Layer 4 of a small transformer language model trained on English Wikipedia (9 layers, counted from 0, width 64). Numbers have three digits each and are written without spaces.
In attention head 0, each number of a token's query is one row of weights dot the token's vector x. The head spreads its attention over the tokens so far by the softmax of query dot key.

Query weights of the head. A number n stands for (n - 500) times 0.0011.
q0: 448604557466479532553408269400586496341381533585378427362532420731348420434383567404644457537466535623551468531575467546574343430626685416694734440502469474490484441602354618557520612295434563
q1: 457542453460583654642569480402401639538533744449488449534539718416434492719635513502406460425505445557568543435357515392607437395352574527375163423342536636364592733713522467294319411607385587
q2: 614594522449516349587482474666785428470333399536499502443362198589575311546430548665566497408406643396565450505542387657473591609677548554480630468671554412701534276247318377715433548491472597
q3: 769533654444403447454466507535503492480240819641476612514572252483515378336370409515500652496470446634575442538661398622631741543623540526458596472436375395612438375275409503438282522449482578
q4: 546386610526531499538571598569195593665558539463429566582601515473534402538457323605422447599499531626542280617529580441270537767591513368539550466542531379561586315573545559565351542546514428
q5: 737448718535281540657403413587545389625382427491656564499296520687488415405289321544768371506417470407512198555715336482539363498554728403628599651401483527494575288484488551589443413285600803
q6: 649619682590370680656710296516559307589771382554280262304492379497462501415665497573307470508449413369569246388692332604680494591568297565552602458593394450344293606451556314280683625671529660
q7: 319633452563467335504685375539369509637391674347611589662625364616444436558570560217526510523582333509635353552456558517755434317588565532717559438522512651221521416256327818311229525569396506
q8: 306413504480505294437403717658587506265408462552502478494545405523383532174407495495346349632326368486713515494507652492265564634759562372556680748579585472715442384557383529526541568357753530
q9: 540477502518517403405494506515764316501604487404536647344403366545664550521472630613559381418510502512434510450426413633599417451491516602538589440576569443545488408151445420795661537533647514
q10: 522435572542582333468541428555449726485680304329462532575566625442392585606455423489524577348558509652448520393536622410189455445420381408477537610492514463425484638698682503445461493482592425
q11: 459487591474357433566609537496610387513458650416434420445541457536593540599511542540544313448306578377502495529504461474561483462445389502539392503556601390447521445247246379684527450505586465
q12: 648542743353270355625387471419549360515416785748522465567453376458509541536448569503519591425459444541357460504635319537708549633645500220513724380574531438640412225367454322520449710386536619
q13: 490310237502746449476373613621352835679483327627473384400419740612477551811744288303546396568713586358176581752517703280478324394430325549440520438532509436196639451761709567503496410690499279
q14: 636313386466388567447644519538387511338499531326535583408467526631718547511541568414689467232431503414474330527560567192577404420604598469419687505694403526346569418499393425650574396686497417
q15: 726598631466472358615492498610188621385532592401451447736492426523667492537395316497539466339404431453394766485428641455450348489658547667579204497413578303456589560344641535354519590649789643
q16: 374439548402445303523619560735432644442349314568657543335567375779662266419387640375371386718543661252700585731594622326446464450439563384587585363461480508666460410536251496463768556687467543
q17: 446320366644518491528501322684533406503501461569682435577676593617538699666379537851513377141652377328379485635354564534718683393290668535503352323675437408473611662599602363550383143597503374
q18: 510542435172377439629583510517576652391522356330442683361523429491283712536470485701482527628597458715396627524625493327323506332517723574327561693651357417446434640606455266548363407422372682
q19: 279547723731608529670301528593365641759256521414480427642294540589362530419398513390524602518501704390604507419479545368712588700481473299341414668479436336368654668427512548770394500411270520
q20: 444620465534601509540510709718710379337331454470446490441477280416493557534429460364448508432322351288571580508676668560533605558485668497702388347467622852597417465548585436572474555617332592
q21: 571238549541830591390452392437450631577459502255518548551694532539378575554629469520413513523474383582548511737579523444461701505560560578493448654330583365525459247561525492376529560499551436
q22: 439603746361621391391505700474424498552587303558430623548565612387498647556478368395491422373592628380573623539573379384685546577466690521655365301703263287383698328449296728594437620691564438
q23: 490517546685602539497542326681540194332443664622556611446312501531449682362559499318566326650592821465371610383556411537334481237736717561669545519467539566432357262444606544349405342494543356
q24: 692424567324463424564628480623633284782556404491641439269391442503479455502672613389678454353584558499606611483448486475433721592482342489484398503506508607356629409525408556371529428153624357
q25: 585643489699308469516289519446410438570484316519401695568494597389587258541555380290584346216447478552521470385570590591497744263701408548577768483376495353554508605720640589359636603423436377
q26: 412611822783447582569569513491577556378253559402647774442534399475517498534497451528591282680551489507555611602443495452220471441533202509547370247511505481488740489581401438523396445646696330
q27: 408612589687484177532505356381523687543681539473507521492518651476693663709569246471504381588222369470298528392519518375504475514298434485586518562591727576540798465288567358267690257504507265
q28: 478450414581516500371878301437441556343406274569473358529684409618551575527559467505599470590647477635580639631616531600528558731712517410449599419840459455432602358412521586412529408479340315
q29: 501629487317636431448720529452720503541430323439385463480562370500266301561414416602566617564517881372400325298409552504626474444516479446475626505684829475778399713419486577334574378389627549
q30: 412430518478402502407580448418475453427409734526306311441327466406630616571593485558459378444601414568571528539364611657522253397488567587562602744480575367678632476842450683566383554366479435
q31: 389620491343350581531641617625469545695400509390440324442344425404539571342480702517294490306431516325417386965500462501508532292612492645481576413467528410591660424316780593393438572496589595

Each question shows a short text with each token's key, already scaled and adjusted for position as the last token sees it. A number n stands for (n - 500) times 0.0033.

Then comes the last token's vector x. A number n stands for (n - 500) times 0.011.

0 "ear": 615462479422373612418521480307541575353473488482532521537333508486417387366530641482557471486555
1 "ly ": 511467475409334712543440466470572544261637428438546531507488499484470431518481547454569558400567
2 "all ": 505435523342329758482433565413669596236722456481576489509495409484494515445491481400595534408612
3 "Wh": 375603456361283824486424535360633706263635466436613505416349508545453353506519542447612470406570
4 "ig": 482682322353261681378524362385670552352476424374655438563436475516577391464508604411656512467533
5 "s ": 490494498381345778553442515449599526213719425477488508556489477466472499417504490471523504422528
x: 477522415510537679482536468724481493569492084371516587350256632671414483524588436502441440502577433434612410438505558332461396479571405567515581545473428479459505555830559474696569488440408540
Which two tokens does the last token look at most, in order? 2 "all ", 5 "s "

0 "y": 559435476447240613360472472382592619301533404463458394427506443515448495505415484464502515483446
1 ", ": 492411500323294872509429491474657576214700436413589474507523523454516481399472573431566559450532
2 "S": 378485439309199829422401706244801651362515394487540434441329546427429419389497485438571575368505
3 "u": 378575342429224699385473549283688583348476463446614435443462447451508477471479558444593501569556
4 "z": 453615413398266678414514439385607519289508426495558396500455437548523485527431570479541528419603
5 "ann": 506684447433399542331566418427553515316483402522538506386391458632536499480401551318571455449471
x: 497637322581675447568564539436630306480690445456430295350592748517425513657431446330379402603536402473477566395685562389446374349495488457334412665282487469434751453504554748792577499427427670
To which token does the last token give the most attention? 1 ", "

0 "eld ": 476459532383336799588508484504577600194706376479555554545526459487509506480496571448544489440578
1 "by ": 506418530351346818512442463485611534209733499453611470573483490515468500406543569426570479481589
2 "D": 379554483365127871463559753264732787312587380557592457469404491536512479422457544463618586449570
3 "em": 385624396305273830380311408367707678373458344408446420499334442477564583437494493452606585643453
4 "oc": 435675453394280682400457297454631606319486422503455490453322450487476570476595493673520627443474
5 "r": 581677331321357587377548291506592663381427397455419504448456485481438580449440495461554556385588
x: 489481303495460430466672449672584508491548618676497316560561767575409535422478400468525481558384275392600424284619656400440515317389225509591345702487330573347722510590532507498692660472294647
To which token does the last token give the most attention? 2 "D"

0 "ac": 566438503479397577468547561354588538357522518630423445483383392605527363401537466489543438417516
1 "ant ": 507483541413367772627506489499566508225703400583486507515527477493517508482500489488521498433564
2 "(": 497410491279311840490393530431636589215695511454583489446555459475535551509536526421607628395521
3 "the ": 450440452301350843478478549380718586185701439419606406467494473513452559453554546409607638464626
4 "se": 397656454318215861421512328435677784336632513444411444456315413542481520410558459463602466485464
5 "at ": 464531505353375716517437494420590465239656419511585476512473492468500510428494462387509489457556
x: 457574462549567595594543446661368502576513076407474459323428596672409600494560576470402490512596407501616412375537564245389398417591492530421535577456557380482493354791649600682550366468544501
To which token does the last token give the most attention? 3 "the "

0 "ph": 586545473417374578392507579331533550445448421526491427467371469557650451445464439473509571469461
1 "y ": 508490519417330766609457466500553522210679436520469481546522505470462509447474508456496523464517
2 "Aw": 412542446398205762382441657260687634306535402570596525450415445518462496421473554471608444581558
3 "ard": 355603470437254711424582533393575773285633346485404524486391437542394478508474619430542589460627
4 ": ": 468486496360344936496499474432629538138718515489585548529529483505529531434490529377547535444592
5 "200": 610597439376286745388356389497634573218563362549499533495436504451547511383540471419609646519482
x: 366567512640719618665395332651748457569634408416619525603315530700396514465455414450491503596722365417502335365462711295442398449391381539370477753389468300347533535535438475505535407501609700
To which token does the last token give the most attention? 4 ": "

0 "or": 640522469457337644435457500330566556343455458511435531393431470500427537435505443579509557493536
1 "ne": 629562409515430599398487598358569550370456425594384483342423483544538526470417468573496522491505
2 "il": 437627467482327567524408597394471559321486433459498432439484474535430398428478445459495541470499
3 "le": 334586451462300638430547575389597651429589452549450440419503439537483421408429434502543491609537
4 ", ": 507467458326310865521422511424639545217701434413584479510522522448510493407474568438554562458530
5 "Gu": 560704407390221729425469303474679625327562380535555488400487409552451428489455501457590480503634
x: 485629452456650611451555241494582386637597503322603323479583538530329639608448374474360497723534221375543581508538468337520236155578429513626482559416416503678659463660606596566549378496512626
To which token does the last token give the most attention? 5 "Gu"

0 "ing": 576471441526358588445620455413550638300545413490516451474422427524496397588370462551597540483462
1 "s": 564509499437336566426487666369556622326502381561498484398420555420458451474358506499578561500547
2 "). ": 506468578331332848619443473534513585170731489480552536521527474487533509451520523397596526512481
3 "This ": 464439509278386799522432536403682656200724479482514459438483431516493532464584560366663553475608
4 "was ": 485428524250272810431454504311737599273750492465559546504441426466506527505609541285701551381478
5 "the ": 471509443243323879455455456328738617184752432414620437511525462514464561472605586373621611444621
x: 383585518491688712605548471831365395516521238375514452456436505684404569526469469469478303474558169428561650432479598445487474438552508566462490592445368407515392517806502498574496524507415523
To which token does the last token give the most attention? 5 "the "

0 "B": 581514475446321654440455490327552488380484366408604458550320519617499422518375471449536543554492
1 "h": 569514479443274645451410589356564590417514413428470330558349526530466458542481492478617550499430
2 "ar": 445580524469211685346623564354568673456622405537341525485353436511458423451481409473504525525523
3 "at ": 509489504407350678493496513450563488239629413521544478559470507496457468428442463431517482472528
4 "R": 330693384368192777462524314387710601326530458477519396497374492518437510382397464428553593400569
5 "an": 484726425403246760365489401427588599348519442524395508350377475576530495496510555462570436509487
x: 513708447521594603563549417444666464666811491513493466303509636487411470460679413361247356498594436430503562419671286347337231432368521499406338674297391471549653603550347592655582641606567611
To which token does the last token give the most attention? 4 "R"

0 "ir": 583464463432333584384473487357587531336491497556434531430438461484349488427481502557481518447506
1 "t ": 519449527409330734554486485469593545216693404510535491549548475465472521468468525466523548421568
2 "f": 479529417365157792493422682255637622409660468488596362424334517523582550424535407461507447390572
3 "res": 290641386466285760289258431416631661265418485390462565494330522463412474421505396493518504537545
4 "h": 450640466449297519505347363460548637385505360443532363492435551449459442465473495502592658440528
5 "man ": 513513487396379711559471508483586537246695401518495510545484513461483519458504507492554562415541
x: 418470496509577708460586455684489504466512133401527525413359587660439512460552428513556396554552520391579405436541591348424341431582395547524585480429376457447507501895588553658625494509356450
To which token does the last token give the most attention? 1 "t "

0 "No": 680430550406301702285568479326663597264512463497524506479422444511446448406401465378563466500488
1 "th": 581538501455222705474475603357570637353555361430529305438334459480445441521465431430496588468527
2 "ing ": 536463530445394687555507487488566518190664392530518513595454465481444425491458500466591540442537
3 "Par": 329650383375263823400466532333676678333614473604439418366438483409530529401514468501502526477545
4 "ty ": 520532498458387709556535531489546530212646425522483512535448552530439512426490491481498535452518
5 "(": 492500458273368825506403480414617554228677509423566489445546461484512539530507518435623615405521
x: 567445411623668600466586440969563522655521331425619472401357313618485544498601443419479338425590372291456453315551512382460437610495432630624507508470359347397516430709518625614530481419497486
To which token does the last token give the most attention? 5 "("

0 "the ": 535399540312364864522492467480685598193709406453558437496490469504462538457542518414598557470636
1 "I": 578497497353239785439426581313675730260564430511546460471523486521526454434504495580595519389466
2 "ow": 404527435360318722320445584317660582273493512459583506559308443526413517506501588474646486506546
3 "a ": 514535482430380699528505520464556510212606427537476508547503499504458493455456461450532518454505
4 "S": 376647411300197858447408288314770647343524394526493451438327542430452435394490476455585534387502
5 "en": 562662311383242756413455375446678561312427381506567420513438400519484572341562656443515548474562
x: 277839510509632612569547368453641454691672622418533312334439615587642421442601440471428470582381382528502593340612471388381341386374469592442247400423398473310485708616618453670558580443492654
To which token does the last token give the most attention? 4 "S"

0 "ou": 557489463462381563368553509329555551371496442538494596460471453465454352473368520580523474553645
1 "ther": 551504472472329632441528510389618700341538405496671483432551390431514472475482606514476550532571
2 "n ": 519448493437367740568505482471605559191681364571537461530545455488529471488447564488561548418567
3 "Am": 318634350305266815425483513368682716367589431395532490395398488518453499419405413412563502521581
4 "ate": 470600467410353677309611418449561558317566419509557581354464567547548396503407396477574487459494
5 "ur": 565603390430316624333483445416671617369555502446554487466509359532483454436445546572546578473519
x: 437526367469517653519732558585616264554619328541444287562488718443471644582492507417462562572412332259615602343371582310541393211561638744532210467441414492417579594425676475587593548584461638
To which token does the last token give the most attention? 3 "Am"

0 "S": 640474523427310672492386560336606447381446371502532428510250551507514399456462463478583584537457
1 "um": 528524375376278693372452640279637517367423361426547414475327504505586492368455469396511480592528
2 "m": 447562388401279603423542604355603622351489379388459380350339512535519607514381495409574510472427
3 "ary ": 518517494497358687577520520492505532190652369552530514509480534527462471486487497476498557441483
4 "of ": 482449465342325830460412484376671544173702442491617425563476483469493515398557519470590538469574
5 "R": 559711377325185811458511244434713612313568461463540428497390481478439529366440463412543619360576
x: 581770415373642514543594431585851469526426464498389384440397427583451506520521281581354469635713166444557370430630591486543406341454435408479443641532469423334559548679534535540737573380291598
To which token does the last token give the most attention? 0 "S"

0 "'": 505488541349374779498454546529556580291590470501457501586463479457493361424509411467554471520446
1 "s ": 491404513348340782561499511489662546235730407495550465566505463467518483425521525445575559417589
2 "O": 412588402294236898378453642279775666372545431428544532574423491469551469446491458439586561470548
3 "p": 344638346364245677337465430313650656271505408433516285412315525509539541285625526340519570400495
4 "en ": 480517482408352728547455494483588512187621407532513464577544483481440497436474541500510533415537
5 "in ": 502489468303328864448410520339714584213727451485604439528460485534520509399541560523664469473581
x: 423643463500699646638524437663366483625664100322625521323368549611447502480508492398442403442659320454520473409528559303554367371555432634472530428575379513525489450742621538582465469582493543
Which token does the last token look at most, and with what share of its attention? 5 "in ", with about 70%

0 "by ": 473397549336331812482468493520631524217744511472613459584477483514475486392553532455582492455568
1 "elec": 601488406452208798328432647259722630291545501589505390462393423523557431485608498634637557530467
2 "tion ": 497469520397316734491548530431643603174690431531526478535492476465493534451463493476578499449525
3 "d": 290598418452158733449481536352585741254593353473601465454369444505486464500397492516609587440566
4 "ay ": 485498471392401729504445521450574546147637391530529500567515458480524491501499510424597516429485
5 "in ": 506489480294310876440395525326737609201737446502625463512471483538523538412565596518673484491585
x: 383614491518730663649496445663366482638649115330635526331381535599464527511484466405412358432697340441508525424510615303541366357530437628494499428568394480530472456714642560563462469603491516
To which token does the last token give the most attention? 5 "in "

0 ".": 459481525408308735503463484464444579254543490441568493629419536543506397517504519411544545397418
1 "S": 555446499341252766448371679302713640387479408510514459499305542449487395387461488430597623426439
2 ". ": 502452469351349758534447475457569504234617418475589459576473543532522471444537485427551563424441
3 "C": 331631416351205848469363474312725702322539405443505319425440480550526469357538521429501582380499
4 "ur": 489633387398252683286411350392743656396519514395468501506412310526423453383494484574552577519473
5 "ti": 520640397442266616446518427482566579332494404497443382547425372493493472486574475537517453504513
x: 431520414602473599347622446512588531470508482444855289450402751423412603597628322358417497554467401413613520381414605322544358371426373710280361718472481628451442498593655485483701407517549745
To which token does the last token give the most attention? 3 "C"

0 "D": 676502513480299689489463514306560550341442376557549418523276534593547453480440479507644591589477
1 "em": 465515455326275801372350637328716649362454352426455395509343467486537570446466467449595589622447
2 "oc": 363607500410308622420499614386588588324468431515439491467345469477448551480541487645501604438467
3 "r": 294646390326392577389568514406609637397428410470439511457455477468432559461429464443547568377575
4 "atic": 557619465435412641352531477450509516326480463547530592440344477523553380494501441478476447557497
5 " ": 527466493467389684547472535493573491225672407560485500564555523501482461460448455477517577439530
x: 412456471572622644448574489681502437567483104324551482456315638717382514575469412486551398477539548442608400490460617382394371373509396576565677527461459431490519513794517557622695427468416456
Which token does the last token look at most, and with what share of its attention? 5 " ", with about 80%

0 "s ": 476440565358314817554454502518593571207749407479518518563525485470481510429527513462531515422556
1 "Bri": 623465499375197769426389604296673743406694419521555518404530398456444412425561558446502449520566
2 "tis": 426570406421297716347575607291640575339525458530530357444502423542545410369531422328463528529601
3 "h ": 503496495442380740579504486479573503237681404538502475562472517450515447479475469478547556446525
4 "O": 417701369296252885358468385369742637365519433419560542576417513494525454475474450446578565468541
5 "p": 617720334373266645331488390439597624279492423432511288417314539510526534310591506358521563403478
x: 479595312466438543559671422361554297453656486405581467542483543639454390579616268497474388491553333471383596146576538629468451362237566632445367672493547635375786692654607560512627379468552553
To which token does the last token give the most attention? 4 "O"

0 "o": 657449511395318580367515477349601546351459386559452462363541389482497414429426552449526495480514
1 "is ": 515517475450394618493520481468545506214543424585430476479493489520478525435481508401503539415401
2 "g": 402543386347252789415444555287714642362505456512621347606491517495618486433532465550616551322553
3 "enti": 513574308398229808370484468370624663332539424474507444532517527569572421439640546568496425420461
4 "l": 345669394446350542487566367448479661332518338535411410368398425603469523454491502554673495476609
5 "h": 586668493453312523498367344520579596415501419568416353487396477508449500439534497547584572463599
x: 489660420495560545563576422436526399479427483468515353490639696434278550444545399507431564530543413521479457288517660278452192286268604619619367480632369601517803611644439645382686431667454608
Which token does the last token look at most, and with what share of its attention? 3 "enti", with about 70%

0 "of ": 524380535364309810460424504522649534177699477515612421602465483479493505384550498485592566446559
1 "the ": 555390491324341862483504530444720586187694425450597413495456469518451532455555523444604612460623
2 "C": 396578452331225854482387649289740713317551415459473343413494473508509519392522499447496537338515
3 "D": 233658478393202783462537510334664698317496370563541422509334519540497483421450505482626615504532
4 "D": 352705462405216771463523289397644674313485366565540416506325527548511480421438508478624613522524
5 "B": 523716430413278705445439382494573550351522334417591466521305505612516452469364481381526550527534
x: 518696426538517509413625388342648427555527412324493289460408483658471542532526481533535474742725220252429444397487496559426245349413508516418485658399416617474575446641557720789579530511451682
Which two tokens does the last token look at most, in order? 1 "the ", 0 "of "

0 "é": 632528442415332653406514561375603494303470491578451457466492493563553493441466497575552580540459
1 " ": 484520514470346719545491487518522502190665411534463503521519557513475460482447459456513543473492
2 "by ": 519430521373352790472457492459621512203717516459607453555468485534463481396540525454591498485549
3 "Ch": 203668484387161802498469449387688664390621367505457475376382490485521463445534449412608548448661
4 "ri": 455629386334323710279352404388675727313519402482500449418581509503495475480528527355596517594522
5 "st": 561703444464263691428492344505583623321429386493520465429422394460503498516399615505496571481447
x: 437483444744646424456690544366577455537496498461477350241511716577432450573511397378452596617566146304541416201610501398636430336505587445639233635425527465421593657539607636663625482586482578
To which token does the last token give the most attention? 1 " "

0 "a ": 507427546350324848539476482498644560208716440491517461537501481510484496441536469458579532482546
1 "S": 596442491322185867450410726273778653348519385517500447457317547440458425412491468453581534386507
2 "en": 427565370406222756422468633341710570310433383516548407512429396518487584354550644457505543474554
3 "ate": 417611471421354711364598474433533541291535399531511600372381563554562375509392425484595450489495
4 "'": 474524526372391783489397436515533531236542484526460506495479524457446403499494432523542484489488
5 "s ": 517485430359358763581510487404656510235709396509563456547489460474516477436526527464579578415590
x: 399546540475633693453543476790435496489537143404578466416297553712435472462499465508547285494561352458665514472464541355509411425574370563498596541447407444470413594801582550628567456455426546
Which token does the last token look at most, and with what share of its attention? 0 "a ", with about 60%